Layer 4 of a small transformer language model trained on English Wikipedia (19 layers, counted from 0, width 128).
Take only the direct path to the model's output, skipping the later layers: a vector added to the residual stream pushes a token's score in proportion to its dot product with that token's output vector.

Output vectors of the tokens that the questions are about. A number n stands for (n - 500) times 0.003.
"ield": 610 423 744 675 592 392 336 560 564 745 274 620 551 406 723 567 668 217 618 412 404 726 504 604 511 716 488 606 539 713 704 404 313 374 575 409 346 596 534 567 344 365 455 514 445 517 645 455 631 393 477 489 413 664 552 824 761 657 423 492 599 656 518 574 504 357 367 523 318 420 455 777 439 515 732 665 341 775 702 403 288 717 500 304 609 814 337 475 444 604 538 409 567 457 477 298 547 245 369 323 500 563 437 605 593 341 408 423 470 299 441 516 504 405 581 577 368 606 511 624 348 494 597 437 496 359 428 317
" mention": 534 638 581 628 405 436 364 611 381 650 584 728 467 270 606 552 356 462 598 482 496 596 391 650 496 294 734 615 313 422 556 321 373 592 263 596 421 514 711 632 343 396 484 238 544 548 302 602 425 508 408 539 178 452 314 617 513 528 617 462 514 385 172 529 463 500 649 637 335 375 477 696 340 656 830 523 334 471 730 485 556 395 600 568 457 622 571 303 303 460 674 243 422 500 496 393 691 493 451 556 269 391 472 548 511 327 547 547 408 417 613 497 519 529 522 622 472 624 406 604 430 495 556 280 517 524 174 439
"engers": 532 422 633 279 331 374 442 829 570 504 287 783 369 512 428 540 414 201 554 704 447 702 527 386 710 623 462 470 640 351 512 525 664 294 464 482 457 360 426 739 525 604 403 166 366 694 465 445 557 683 611 442 432 649 593 540 291 504 441 447 425 331 418 712 572 924 551 540 411 402 706 459 410 574 504 367 362 480 231 310 448 484 478 397 577 737 445 222 538 696 301 377 600 638 606 476 859 372 402 461 472 705 485 459 338 328 475 450 671 604 409 536 538 703 357 600 665 446 343 712 496 497 374 568 536 417 488 518
" known": 532 551 397 539 480 431 332 458 428 425 424 466 602 497 405 497 456 625 486 514 387 482 358 466 537 475 427 324 366 418 637 274 427 441 438 601 472 604 560 752 420 385 500 191 594 506 525 442 503 473 535 408 420 480 232 614 542 484 557 461 546 527 367 412 421 543 594 610 442 414 491 647 528 496 529 441 323 449 523 497 568 462 447 572 371 383 633 508 613 563 531 376 684 323 543 462 605 500 604 541 650 448 613 460 434 635 563 547 663 542 657 465 366 679 667 338 538 412 421 564 399 498 487 531 645 443 453 217
"ces": 728 400 627 350 47 609 178 457 548 604 729 754 482 545 518 547 332 519 504 475 983 728 372 732 566 424 345 641 458 370 398 267 337 681 679 564 432 377 521 695 398 524 336 289 436 464 445 651 548 770 642 573 295 672 575 241 420 395 226 706 555 591 437 567 348 515 336 366 677 328 434 582 471 494 642 507 543 554 732 667 472 794 495 811 557 420 689 277 476 479 541 312 415 700 359 363 601 398 461 523 369 628 488 570 379 495 367 326 500 435 532 466 434 537 517 413 367 636 449 747 381 498 372 417 369 633 302 485
"aughter": 647 595 535 683 298 636 292 586 594 790 259 589 628 391 685 353 549 358 508 635 533 659 288 500 638 567 640 376 313 364 336 415 286 276 758 396 549 508 549 734 236 368 447 465 297 500 532 496 408 805 537 468 258 710 255 467 477 527 504 215 625 638 275 606 671 709 732 571 471 283 522 529 525 484 692 533 360 598 411 450 481 618 595 317 464 694 807 488 563 545 467 181 441 838 405 189 568 450 797 531 322 654 461 647 331 344 613 474 615 458 599 463 317 476 508 573 432 413 484 548 513 489 315 534 625 500 330 542
"nam": 374 561 546 469 471 454 357 591 508 802 299 509 629 243 496 541 345 241 536 489 603 664 486 418 536 559 515 815 407 463 400 595 357 552 668 437 484 197 605 716 360 489 360 474 648 364 556 578 415 556 412 607 617 668 566 500 523 580 362 666 614 677 335 579 526 500 633 378 608 187 453 483 663 519 649 429 556 489 579 683 352 351 695 583 546 301 551 263 500 471 349 390 456 608 478 531 447 263 331 496 231 770 409 602 562 291 443 447 472 469 587 509 307 442 482 625 588 465 407 610 345 495 584 321 545 230 500 514
"hol": 687 435 574 445 349 714 331 634 419 738 432 588 602 637 476 282 608 280 558 350 649 757 402 524 576 524 504 449 471 310 410 469 449 588 640 347 703 359 504 573 299 450 253 469 326 697 484 288 421 583 364 327 622 509 454 776 608 305 438 664 653 649 410 391 489 536 660 370 130 470 351 462 485 525 475 621 542 427 638 581 559 338 544 448 747 693 564 510 344 441 238 607 496 447 574 280 541 249 329 580 477 489 500 514 441 585 480 574 355 288 380 639 609 515 504 614 670 535 497 507 441 491 512 410 533 508 454 425
"ward": 628 508 725 452 694 662 304 694 730 487 325 459 390 351 529 620 674 400 537 583 504 609 387 341 605 443 492 548 585 202 597 496 315 392 559 503 615 547 530 406 248 281 334 376 508 508 374 484 452 571 626 273 390 441 410 474 549 471 367 429 662 716 456 610 589 514 474 688 423 669 528 602 719 586 327 591 586 428 517 718 637 621 621 409 407 651 479 439 438 591 624 422 388 410 317 366 285 252 586 832 459 613 551 511 508 670 215 815 639 379 423 553 307 481 638 424 651 448 522 285 516 497 584 500 461 403 323 465
" \"": 425 619 527 518 432 561 349 381 559 562 592 408 481 475 497 363 634 510 447 537 494 322 508 567 390 457 552 554 636 660 445 467 675 491 626 570 500 484 675 528 390 425 707 452 453 569 547 503 414 429 494 667 491 341 580 455 414 494 440 583 443 279 517 372 433 606 500 448 476 429 397 632 599 580 474 452 206 576 523 618 443 412 719 469 442 494 525 470 538 432 444 525 526 389 523 556 459 529 527 416 361 489 667 323 741 559 552 591 687 600 662 453 367 525 621 513 327 476 649 386 618 502 434 526 526 670 647 423
"ings": 469 536 576 456 54 350 284 469 701 444 157 821 525 559 690 473 343 409 574 538 543 688 474 435 619 634 468 405 676 385 342 610 356 410 360 749 917 554 646 823 379 459 484 349 338 463 658 516 463 691 659 522 577 607 517 526 690 604 575 488 600 417 474 536 581 444 425 397 174 492 500 360 410 284 547 362 387 624 405 637 579 612 550 504 463 573 296 429 500 429 306 447 335 434 379 482 647 385 633 459 285 547 493 493 580 665 645 417 456 447 478 509 504 725 481 596 562 680 557 412 436 495 409 425 700 513 586 328
" positions": 486 395 648 451 427 270 699 629 399 492 231 660 593 565 554 548 493 397 352 487 805 492 517 586 339 554 415 567 544 528 605 462 477 278 421 627 590 532 467 595 361 380 561 500 581 368 482 593 597 583 467 484 332 555 417 595 277 471 383 566 310 709 508 626 503 628 408 642 622 414 496 686 374 553 656 432 380 358 641 580 254 589 511 540 614 586 478 494 365 443 596 302 483 688 523 488 652 422 586 591 623 426 401 531 668 535 683 415 571 477 285 470 348 480 587 641 695 659 281 409 347 496 559 555 609 422 459 540
" among": 555 512 500 563 333 527 452 704 391 442 321 435 698 478 436 416 469 529 433 475 407 550 365 692 503 570 569 714 547 474 532 479 438 420 471 403 190 408 584 549 479 398 678 558 500 494 462 561 271 512 452 572 300 470 299 626 464 500 588 435 444 595 490 395 457 735 466 506 383 488 433 632 520 409 548 419 488 599 510 560 433 422 410 561 530 457 647 505 467 616 570 445 595 392 537 352 535 286 728 611 589 492 533 426 517 419 669 381 546 491 587 705 536 340 577 431 528 461 535 447 437 502 531 454 548 516 503 352
"field": 596 224 702 531 590 756 480 564 534 730 325 370 564 635 515 511 595 338 496 651 590 712 590 729 464 687 554 613 355 324 577 519 254 614 667 507 563 389 640 643 322 359 392 408 536 623 588 593 795 604 576 539 430 586 663 763 675 229 352 496 445 504 525 424 614 563 639 314 359 463 492 542 791 606 516 606 589 651 636 446 548 556 551 602 482 512 262 401 299 507 446 259 404 248 453 456 696 360 489 429 500 448 469 524 616 463 404 503 462 435 486 639 485 582 642 496 616 363 445 571 719 498 552 648 614 444 410 544
"ults": 598 416 617 334 370 537 496 760 540 622 355 881 385 489 631 751 295 487 787 485 504 730 356 401 572 665 390 428 321 521 414 572 270 270 614 399 351 573 739 528 316 313 570 551 635 647 606 422 418 488 696 403 291 650 375 652 689 416 305 607 674 615 277 491 329 623 420 647 609 393 467 482 664 454 578 398 401 660 517 458 525 767 559 720 571 566 359 475 194 615 436 558 527 626 373 509 462 258 500 496 631 718 471 558 388 407 447 451 530 557 452 610 569 523 492 356 445 549 336 463 582 489 315 678 539 547 643 461
"alk": 428 422 575 650 486 421 344 384 511 592 446 464 504 434 620 510 673 201 543 369 611 736 500 289 497 657 572 453 451 494 603 402 371 360 559 417 500 587 597 458 363 662 377 496 329 411 306 309 520 465 486 517 514 628 409 419 509 604 389 378 484 719 653 503 545 450 627 616 204 227 547 531 359 455 442 515 371 493 716 432 327 587 404 559 665 685 526 439 533 601 239 500 538 531 480 343 432 342 416 563 439 721 222 624 575 411 454 744 425 426 305 525 457 651 446 534 653 500 481 573 522 495 318 531 508 440 409 292
"keep": 543 469 631 450 449 612 490 758 366 704 220 459 235 345 669 487 523 323 559 199 698 804 610 675 614 592 586 570 695 295 330 491 253 281 614 450 343 484 525 595 331 529 368 164 533 654 557 555 392 641 547 538 349 449 476 437 742 142 462 491 593 653 351 507 648 563 732 712 475 367 673 793 568 631 636 774 632 534 485 577 257 570 739 97 621 546 588 629 582 632 508 178 357 478 816 240 600 530 588 425 550 619 410 560 345 520 492 477 372 453 397 535 437 538 646 334 589 586 346 316 391 506 688 593 447 632 319 309
"eries": 760 390 496 414 110 630 482 496 547 385 374 772 383 361 335 380 438 463 556 387 505 703 444 679 556 745 539 296 676 571 347 365 322 394 379 713 562 718 452 922 374 484 647 574 375 318 518 301 575 584 581 441 491 765 518 620 704 263 419 361 589 495 377 373 364 369 412 266 327 277 781 608 351 332 560 608 316 448 551 569 412 733 456 579 397 548 548 443 531 593 283 487 504 671 524 263 707 488 710 611 449 531 286 687 630 467 493 422 566 487 582 500 466 492 684 707 742 496 461 520 457 492 175 699 637 361 529 455

Each question shows what one neuron of this layer's MLP adds at an activation of 1. A number n stands for (n - 500) times 0.00082.

n254: 503 421 613 451 555 589 367 638 443 594 351 453 463 466 479 475 503 494 309 341 635 482 409 423 753 531 451 539 469 632 575 394 479 500 477 584 395 671 671 522 575 503 577 641 426 308 409 608 506 554 381 461 348 540 547 635 367 449 559 458 446 486 680 456 581 540 613 212 408 552 651 592 666 554 534 366 503 636 311 372 632 562 385 350 628 194 373 479 430 545 536 546 428 465 439 382 516 521 487 481 509 487 476 692 525 589 572 591 537 514 462 506 620 530 544 427 455 587 592 476 522 656 713 449 678 440 512 579
Which three tokens does it push up most, strongest first? "field", " among", "ield"

n174: 399 455 445 604 543 360 400 301 557 540 537 605 534 550 509 402 596 367 503 478 673 646 588 618 581 406 627 497 722 573 641 459 573 489 635 400 467 461 463 443 461 716 419 561 327 574 540 551 494 566 429 570 263 718 518 533 484 515 518 476 484 522 503 665 554 514 560 509 445 474 600 733 660 602 531 295 523 364 402 506 467 493 500 535 443 534 342 598 637 738 516 469 410 436 573 481 341 422 519 794 606 632 497 668 442 380 541 616 488 564 447 438 465 648 471 612 564 471 587 392 554 605 490 691 364 708 434 523
Which of these tokens does it push up most? "alk"

n248: 453 369 378 640 545 487 361 651 595 528 577 519 445 482 176 292 393 404 455 532 534 561 566 266 475 540 530 520 403 352 657 618 689 571 607 521 627 531 542 533 565 249 419 486 337 542 566 339 558 483 352 555 433 470 373 434 608 372 415 555 482 474 752 678 510 530 670 454 482 548 503 560 313 540 521 724 734 378 449 479 624 539 465 578 471 535 574 377 381 504 429 546 646 515 629 661 406 695 565 472 582 558 370 500 553 444 457 287 306 513 375 504 569 763 664 576 614 589 613 466 279 609 573 661 776 454 317 671
Which of these tokens does it push up most? "hol"

n246: 389 518 673 638 574 395 568 452 623 394 664 401 703 657 464 355 469 443 424 564 390 373 431 544 609 603 435 525 541 307 641 550 382 652 577 531 537 325 438 637 458 476 606 506 600 447 454 686 616 565 630 375 628 466 527 701 427 605 542 607 625 450 488 473 483 443 357 673 512 527 557 503 500 533 313 512 594 525 533 385 474 620 536 544 672 560 500 366 480 460 374 494 691 407 540 462 679 359 476 582 579 660 622 511 572 457 503 460 519 576 492 392 616 605 467 551 594 549 522 466 461 386 482 483 571 587 398 558
Which of these tokens does it push down most? "keep"

n295: 523 472 659 407 590 473 494 342 560 605 371 657 492 381 685 605 559 537 562 411 445 560 575 470 377 503 577 573 371 531 427 515 280 723 543 316 366 544 503 412 509 494 567 714 562 391 473 688 547 447 234 542 541 487 422 544 723 503 483 536 569 500 653 641 621 531 699 669 524 577 497 565 449 313 566 455 372 567 474 476 423 642 476 398 688 434 500 480 518 474 619 549 494 478 422 479 675 500 503 436 537 500 466 278 551 530 361 572 545 375 512 463 475 468 638 536 351 300 388 429 587 478 638 377 542 364 467 370
Which of these tokens does it push up most? "ield"

n216: 585 632 379 410 296 264 458 544 475 659 367 530 452 381 647 395 611 378 491 546 506 669 512 546 580 432 682 606 386 432 671 451 578 559 399 348 508 394 449 663 394 375 640 409 408 450 434 478 539 571 675 402 510 350 270 402 401 319 436 527 437 390 528 597 518 543 521 615 509 551 595 429 430 390 527 370 497 468 395 704 384 398 559 494 418 618 389 529 482 580 455 472 506 352 425 463 481 465 484 586 392 621 418 365 554 548 553 449 579 474 433 509 394 529 537 518 470 344 474 509 650 447 365 668 524 582 672 729
Which three tokens does it push up most, strongest first? "engers", "aughter", "ings"

n95: 335 522 577 491 443 420 265 647 424 648 363 466 430 429 577 531 511 606 622 512 684 479 503 518 314 572 491 500 667 312 545 540 269 466 558 632 577 542 639 424 711 523 414 579 587 579 582 567 679 443 391 620 619 303 497 644 629 671 526 658 421 539 623 478 416 449 595 725 345 513 452 591 454 598 479 649 561 438 441 530 347 510 375 307 344 667 522 594 418 471 347 469 448 440 654 485 453 467 579 466 472 422 567 394 544 564 385 594 543 448 333 558 440 539 474 608 494 369 414 470 425 598 443 580 461 557 554 558
Which of these tokens does it push up most? "keep"

n189: 515 509 443 629 542 525 500 500 494 384 497 371 408 621 383 593 565 446 503 378 644 591 414 345 586 543 537 453 466 463 459 570 299 431 397 689 598 415 634 403 318 455 639 617 672 450 375 450 444 330 418 704 376 455 589 462 538 553 399 588 438 495 485 509 367 517 247 560 524 446 580 487 458 491 461 284 525 393 543 569 420 615 497 590 377 602 572 579 330 672 334 533 466 537 583 497 425 521 326 536 445 469 666 416 363 641 558 485 604 534 436 360 667 796 612 550 509 541 520 418 547 615 400 553 473 381 568 491
Which of these tokens does it push up most? "ults"

n124: 506 519 589 307 587 253 633 523 376 419 285 524 500 535 524 477 514 488 360 649 665 409 453 718 628 449 591 539 478 397 518 475 566 650 593 472 370 384 384 691 555 638 612 378 511 512 537 682 629 524 513 445 550 412 500 571 619 491 497 586 477 531 513 458 362 565 455 531 322 586 552 540 334 494 347 431 388 228 497 441 565 658 528 575 372 363 572 358 699 381 713 266 630 435 497 554 477 668 494 494 519 522 514 575 391 400 410 469 532 267 491 557 523 487 399 429 447 687 600 488 432 484 419 445 565 406 380 596
Which of these tokens does it push up most? "ces"

n118: 508 605 558 560 594 655 429 382 551 715 362 628 358 564 480 489 518 519 604 588 483 691 666 573 303 604 454 416 427 568 410 239 509 532 519 540 505 649 615 497 469 346 652 529 477 535 574 317 370 590 630 554 430 590 555 469 543 429 581 494 425 471 482 623 418 462 536 520 560 659 330 466 535 461 684 517 457 525 414 577 361 299 634 486 530 454 378 338 417 573 417 453 470 611 400 488 440 686 414 372 427 533 503 540 322 523 497 623 646 435 500 608 488 376 431 400 392 564 382 616 545 395 581 447 486 462 458 544
Which of these tokens does it push down most? " among"

n311: 557 510 390 380 558 539 646 649 426 494 546 442 554 519 386 503 511 717 554 607 541 539 347 447 462 674 503 497 462 601 458 481 239 509 541 497 402 560 661 676 404 694 542 635 511 437 534 494 452 461 435 454 360 457 438 533 634 552 521 503 398 337 466 503 346 387 368 654 663 369 612 586 596 315 537 469 552 670 435 641 558 632 605 648 549 660 577 563 451 268 579 653 392 596 362 506 583 389 427 469 312 532 543 356 575 478 623 528 468 567 536 547 633 305 368 384 460 626 515 406 370 663 717 455 573 596 542 544
Which of these tokens does it push up most? "ults"

n94: 438 684 555 701 570 492 609 625 618 670 384 348 670 382 473 430 462 365 646 407 397 532 457 457 359 475 581 601 469 415 557 391 448 398 386 428 334 482 577 478 590 457 600 488 623 523 664 573 437 413 329 449 561 404 538 533 565 355 479 536 392 561 463 544 470 506 666 476 534 614 681 375 359 478 326 430 403 411 609 491 464 545 262 518 249 509 508 360 585 487 680 519 355 424 558 229 513 536 557 559 516 538 489 543 719 482 375 457 437 546 515 537 569 520 538 349 609 477 402 479 484 621 373 604 681 468 548 559
Which of these tokens does it push up most? " among"

n153: 715 541 427 446 389 574 631 459 381 389 557 660 419 509 359 605 495 559 503 466 563 447 611 485 611 522 679 605 543 630 503 448 473 525 529 349 601 388 716 587 432 644 414 389 527 325 485 585 512 615 519 595 608 396 569 426 382 331 343 553 294 371 540 381 246 418 506 413 518 452 497 213 434 575 590 593 576 526 491 587 654 476 452 433 632 398 580 345 509 558 429 433 440 738 362 475 643 541 596 561 604 587 378 593 543 473 614 587 528 435 512 351 512 516 514 521 437 449 474 423 484 475 584 485 456 551 278 581
Which two tokens does it push up most, strongest first? "ces", "eries"

n17: 579 458 666 575 559 480 456 437 566 638 572 420 564 589 491 396 542 447 601 462 515 742 547 402 715 532 464 659 580 636 411 538 557 558 470 435 551 454 538 461 534 710 768 698 649 462 663 349 580 654 540 602 493 483 446 723 513 429 549 642 366 517 589 451 580 509 601 503 469 547 441 513 440 647 522 469 493 658 603 509 481 465 528 424 374 522 407 595 397 453 517 554 446 601 312 340 565 531 428 490 359 736 494 506 370 771 461 472 414 476 403 541 610 422 404 537 481 748 616 803 432 347 428 423 370 313 568 497
Which of these tokens does it push down most? " known"

n125: 375 415 327 579 469 494 500 550 556 469 557 472 523 423 595 581 477 515 318 545 594 463 626 564 429 604 604 359 732 448 694 500 484 509 530 279 580 485 368 536 503 432 460 579 418 585 286 556 450 308 527 388 594 616 584 435 584 540 607 531 408 396 388 441 543 521 454 525 746 577 466 453 459 457 371 295 590 445 714 425 599 322 271 515 606 588 424 374 594 416 530 347 395 497 616 465 363 327 422 500 609 653 547 377 545 750 523 620 548 557 338 529 497 388 551 541 428 364 475 444 644 480 444 503 637 322 283 415
Which three tokens does it push up most, strongest first? "ward", "alk", " positions"

n40: 692 467 284 437 553 468 500 493 441 513 629 629 585 455 531 497 477 773 685 442 506 213 415 573 565 325 447 423 587 500 592 381 683 491 699 525 346 540 450 493 528 512 540 636 463 462 563 664 534 401 709 447 727 374 485 640 650 540 619 339 271 543 561 343 565 542 515 509 705 366 618 344 541 726 503 569 443 408 390 654 407 660 655 506 509 440 331 380 484 460 554 503 509 467 560 532 552 571 513 503 519 539 400 525 633 506 597 553 375 637 415 513 422 470 202 531 537 510 454 475 402 467 493 494 413 512 633 518
Which of these tokens does it push up most? " \""

n304: 531 470 457 450 386 569 561 257 772 535 468 396 514 503 725 444 482 483 371 476 506 623 599 503 593 545 497 460 395 575 523 622 362 156 450 578 540 563 533 485 454 381 574 359 623 470 462 494 526 491 414 526 553 801 427 483 528 613 390 431 378 420 429 594 506 486 517 650 512 419 445 374 521 394 710 427 416 358 429 427 532 549 497 599 618 430 454 491 678 494 581 453 497 396 401 473 628 434 576 417 602 485 567 445 616 553 725 471 467 398 591 482 415 469 556 616 549 429 591 566 552 433 610 249 491 525 520 567
Which two tokens does it push up most, strongest first? "ings", "aughter"

n302: 613 584 620 536 464 544 506 418 466 422 434 394 642 464 468 489 487 559 468 436 356 531 327 591 598 420 483 477 589 451 515 622 605 478 546 319 456 421 464 397 465 480 345 365 457 575 643 250 471 638 513 455 503 516 514 533 401 521 442 547 512 675 570 269 429 672 412 530 476 471 743 577 772 646 446 500 557 561 660 506 612 557 608 538 363 557 350 529 264 455 439 546 697 422 539 598 609 474 512 360 387 494 466 521 573 524 318 407 551 469 488 387 574 519 480 435 369 709 280 574 550 497 572 623 441 492 701 491
Which of these tokens does it push down most? " mention"

n33: 457 431 490 591 534 597 323 658 461 447 400 671 529 665 482 465 613 429 257 497 404 551 453 522 677 558 571 408 333 477 417 542 491 561 611 453 668 623 512 578 211 465 450 632 559 427 475 474 448 435 424 547 606 442 587 701 533 432 391 590 451 414 487 702 284 276 521 601 506 777 450 561 431 784 397 425 500 509 652 509 481 542 618 512 521 506 384 643 444 657 567 417 473 464 663 404 441 408 425 602 417 526 409 553 511 484 674 415 399 429 567 258 529 520 503 556 581 513 457 611 549 660 493 338 512 438 426 675
Which three tokens does it push up most, strongest first? "hol", "ield", "field"

n120: 348 638 481 467 341 431 455 440 629 404 398 520 500 448 632 453 481 611 462 543 324 405 599 415 580 398 608 424 620 547 594 528 256 614 480 491 432 571 464 472 529 452 465 536 602 430 590 594 420 488 541 548 475 448 385 559 398 426 375 349 344 747 518 391 657 559 629 548 527 612 637 290 518 512 467 569 462 421 515 476 485 561 492 555 652 518 578 480 434 529 622 436 434 409 524 626 488 494 662 207 552 670 243 545 584 609 364 485 576 463 462 314 441 329 448 354 512 548 679 473 587 538 569 641 497 531 627 610
Which of these tokens does it push down most? "hol"

n8: 491 580 598 678 621 645 519 557 337 621 589 383 550 536 581 418 620 509 562 441 678 574 583 552 598 523 488 721 621 779 531 396 471 645 491 557 558 462 500 593 328 593 574 430 394 414 738 633 509 547 325 386 426 514 658 525 547 503 691 550 427 541 464 629 553 533 339 717 468 608 434 586 458 666 293 395 537 401 318 573 374 694 463 503 652 478 368 475 360 446 520 561 597 480 452 490 421 575 543 374 611 687 463 567 529 503 673 548 581 434 611 477 411 565 430 396 421 581 435 647 358 530 500 705 730 407 547 509
Which three tokens does it push up most, strongest first? "ield", " positions", "keep"

n148: 471 511 584 643 418 588 330 416 278 373 392 540 462 559 422 634 530 492 451 618 513 606 549 461 554 494 565 406 565 509 362 441 646 505 487 426 342 543 428 491 473 594 424 575 458 426 577 572 581 454 535 601 664 428 553 617 386 636 572 443 443 500 587 336 587 617 535 475 412 547 538 610 564 354 475 470 544 529 532 415 481 341 426 489 379 702 457 377 390 509 592 458 419 256 582 562 365 592 571 455 655 446 434 428 458 572 551 318 529 338 521 587 400 568 342 484 396 564 384 337 606 526 480 433 598 453 612 423
Which of these tokens does it push down most? "ces"

n171: 476 361 370 655 339 516 727 318 456 549 440 340 510 589 562 671 402 417 393 320 564 529 707 446 532 449 663 301 396 456 528 457 496 523 601 594 420 569 477 320 545 334 318 539 421 647 307 636 611 524 329 633 448 523 668 424 444 563 445 656 346 490 750 383 646 493 370 631 489 609 336 633 614 551 711 324 358 452 688 626 472 603 658 326 372 595 314 699 426 455 477 479 467 518 409 496 478 365 431 486 601 482 531 518 633 635 410 585 424 700 422 511 409 481 578 497 580 842 431 510 591 313 771 459 483 537 469 615
Which of these tokens does it push up most? " positions"

n230: 523 327 355 592 550 522 468 331 531 378 333 289 627 551 515 530 562 542 529 339 463 521 530 388 625 479 503 555 506 469 526 667 354 492 614 420 519 506 503 423 605 433 541 467 642 420 506 456 667 474 384 680 541 548 321 526 475 541 382 562 497 514 515 364 609 508 471 497 482 459 438 234 416 407 476 348 630 604 454 325 409 483 361 379 531 578 453 372 503 576 602 464 542 447 387 460 543 442 543 569 476 733 421 568 414 539 558 670 629 554 338 352 417 638 566 618 757 525 410 491 515 392 429 381 621 607 703 343
Which of these tokens does it push up most? "alk"

n181: 509 612 457 361 472 564 384 453 543 585 440 381 629 596 417 329 489 652 683 536 512 511 459 548 438 406 560 438 490 418 450 474 541 453 533 506 468 323 273 487 447 434 637 452 582 532 610 497 419 426 383 437 346 517 621 584 725 634 497 506 319 832 359 454 556 580 654 548 598 450 669 418 414 668 547 405 470 359 423 308 444 429 455 549 402 494 702 611 654 439 527 359 515 612 541 442 431 584 484 606 490 565 592 339 597 624 552 503 330 515 512 500 359 201 491 619 556 517 410 357 474 727 457 451 422 488 497 688
Which of these tokens does it push up most? "aughter"

n122: 538 537 487 482 488 508 441 462 572 644 554 394 453 585 471 613 557 452 450 650 598 339 518 618 469 525 424 564 705 574 532 387 521 467 451 536 405 694 472 428 353 655 345 503 419 667 419 303 297 747 516 381 344 500 557 562 401 612 648 479 344 557 393 544 583 452 666 590 449 459 325 374 548 341 581 560 484 596 738 545 479 226 678 480 464 452 447 500 515 315 542 573 585 369 500 528 777 494 416 527 497 568 418 611 481 473 398 422 477 435 567 436 426 365 575 521 438 509 468 423 484 506 522 439 391 579 311 529
Which of these tokens does it push up most? " mention"

n255: 688 614 645 622 400 569 658 362 634 597 462 701 320 386 448 646 551 556 503 570 440 482 625 380 564 506 648 473 324 697 546 436 450 602 524 615 392 515 409 435 543 518 464 613 396 622 612 657 755 672 596 454 699 470 485 568 470 330 624 389 471 549 500 735 525 506 509 519 472 607 590 419 409 477 606 572 460 573 409 494 494 355 559 482 424 397 460 399 453 440 614 249 601 539 534 529 555 525 322 513 391 416 395 569 486 560 375 362 639 352 409 494 516 426 536 429 410 500 445 512 588 243 510 341 299 453 466 662
Which of these tokens does it push down most? " among"

n212: 482 513 591 438 595 579 613 454 452 583 485 610 537 556 476 582 339 500 449 563 729 583 303 585 684 331 424 325 491 605 346 358 333 520 565 619 379 406 509 513 424 506 611 351 558 500 565 481 570 467 461 439 559 309 506 424 431 506 506 564 609 664 481 429 384 611 491 537 701 549 469 500 534 600 475 450 438 326 443 614 366 531 533 419 439 605 549 623 577 201 540 635 418 397 731 304 606 506 686 472 658 532 410 525 425 568 608 491 331 597 542 481 401 500 420 500 567 807 576 503 558 667 609 560 402 477 409 648
Which of these tokens does it push up most? "keep"

n271: 570 637 491 655 622 505 657 481 500 366 634 437 353 558 465 568 516 511 532 366 580 549 458 394 540 411 542 450 430 537 614 634 371 414 314 467 470 339 508 596 579 494 453 524 516 453 485 547 371 597 632 547 500 451 417 580 582 645 289 368 544 615 652 500 668 418 419 329 518 522 459 503 491 758 318 575 402 468 509 539 762 655 586 532 545 719 445 689 434 440 417 630 554 385 637 427 491 418 658 424 543 417 487 533 530 632 420 616 477 525 517 545 559 516 489 503 776 595 360 474 677 612 531 529 391 472 491 445
Which of these tokens does it push up most? "ward"

n226: 700 373 588 571 583 550 628 588 396 484 610 647 434 402 462 485 570 363 468 536 426 568 519 330 487 590 266 425 536 360 484 576 594 527 376 618 693 709 473 705 402 363 554 380 416 500 404 584 319 453 755 411 281 378 401 541 322 392 378 494 369 559 611 523 703 424 444 519 516 510 487 566 640 369 494 565 521 547 584 394 525 529 708 631 633 506 527 572 516 473 738 412 472 550 346 543 343 547 667 556 533 370 540 654 422 484 563 542 661 366 531 415 620 393 525 506 695 473 629 291 427 540 651 472 376 543 522 546
Which two tokens does it push up most, strongest first? "ward", " positions"

n41: 420 537 475 447 594 605 503 475 291 609 479 428 437 455 391 554 646 475 471 644 644 397 348 551 452 539 467 609 422 549 500 488 591 459 303 541 492 460 497 534 529 508 587 518 297 454 459 687 656 356 522 567 572 583 565 477 216 355 662 564 540 535 494 482 541 672 632 497 659 669 427 266 429 414 521 441 525 337 397 635 445 643 624 446 687 459 410 649 394 638 588 619 525 678 582 473 362 477 537 560 521 573 625 523 463 568 412 441 497 667 583 619 558 595 548 518 605 537 520 361 515 604 460 649 459 508 535 432
Which of these tokens does it push up most? " positions"

n55: 425 618 472 646 571 437 518 500 428 554 542 427 592 639 491 492 468 435 444 466 635 594 759 346 546 445 610 308 696 411 620 497 281 514 554 639 383 544 483 593 649 517 339 485 559 500 577 825 435 553 601 610 639 597 420 485 351 512 500 659 531 497 427 450 518 401 503 554 710 500 338 542 581 640 521 407 433 448 404 506 358 412 556 486 380 407 627 471 426 564 305 555 469 391 390 589 460 403 754 545 411 463 545 497 519 467 429 512 339 525 491 636 379 506 509 503 536 560 456 532 497 410 285 421 432 627 647 603
Which two tokens does it push up most, strongest first? "nam", "ces"

n107: 630 491 503 393 432 589 503 587 590 464 497 441 528 467 503 590 281 584 558 445 389 486 624 440 540 286 646 541 454 647 392 670 583 384 412 485 573 456 370 469 419 514 375 640 609 478 325 627 658 421 563 424 434 359 579 687 491 418 463 512 485 451 578 515 453 489 425 387 441 525 541 577 605 383 420 586 364 463 592 456 626 537 420 640 375 432 330 419 393 573 525 416 370 515 515 479 475 488 515 434 618 573 366 586 660 464 524 553 480 531 512 512 522 707 324 412 630 384 442 351 762 290 426 390 424 396 500 702
Which two tokens does it push up most, strongest first? "field", "ults"

n205: 542 455 350 450 620 548 518 516 500 500 506 603 391 688 645 528 425 386 455 437 554 518 599 418 513 439 579 437 475 545 509 519 274 560 610 497 452 451 627 571 661 588 549 435 467 405 639 594 403 445 556 638 451 668 562 460 641 595 470 588 481 469 387 345 375 308 434 484 342 283 647 537 656 423 645 550 477 389 560 414 448 755 405 524 541 382 411 615 503 411 208 333 453 536 318 557 503 597 333 676 468 487 691 447 531 625 519 497 529 521 623 604 336 696 453 488 660 350 624 521 487 471 581 621 387 298 576 494
Which of these tokens does it push up most? "eries"

n291: 586 447 507 490 497 494 615 561 625 548 647 489 640 455 473 638 512 387 477 406 641 683 524 389 468 426 600 370 318 553 473 483 394 573 569 341 401 279 494 600 467 516 619 661 543 573 398 707 574 554 554 378 529 186 546 500 707 365 312 483 351 556 500 713 500 526 560 644 452 347 483 540 737 642 394 688 384 397 431 456 581 330 659 411 577 432 408 483 473 533 562 361 497 87 551 319 631 376 585 309 486 387 431 483 626 600 426 561 561 594 573 666 454 614 575 605 351 460 403 419 631 418 329 607 692 319 571 447
Which of these tokens does it push up most? "field"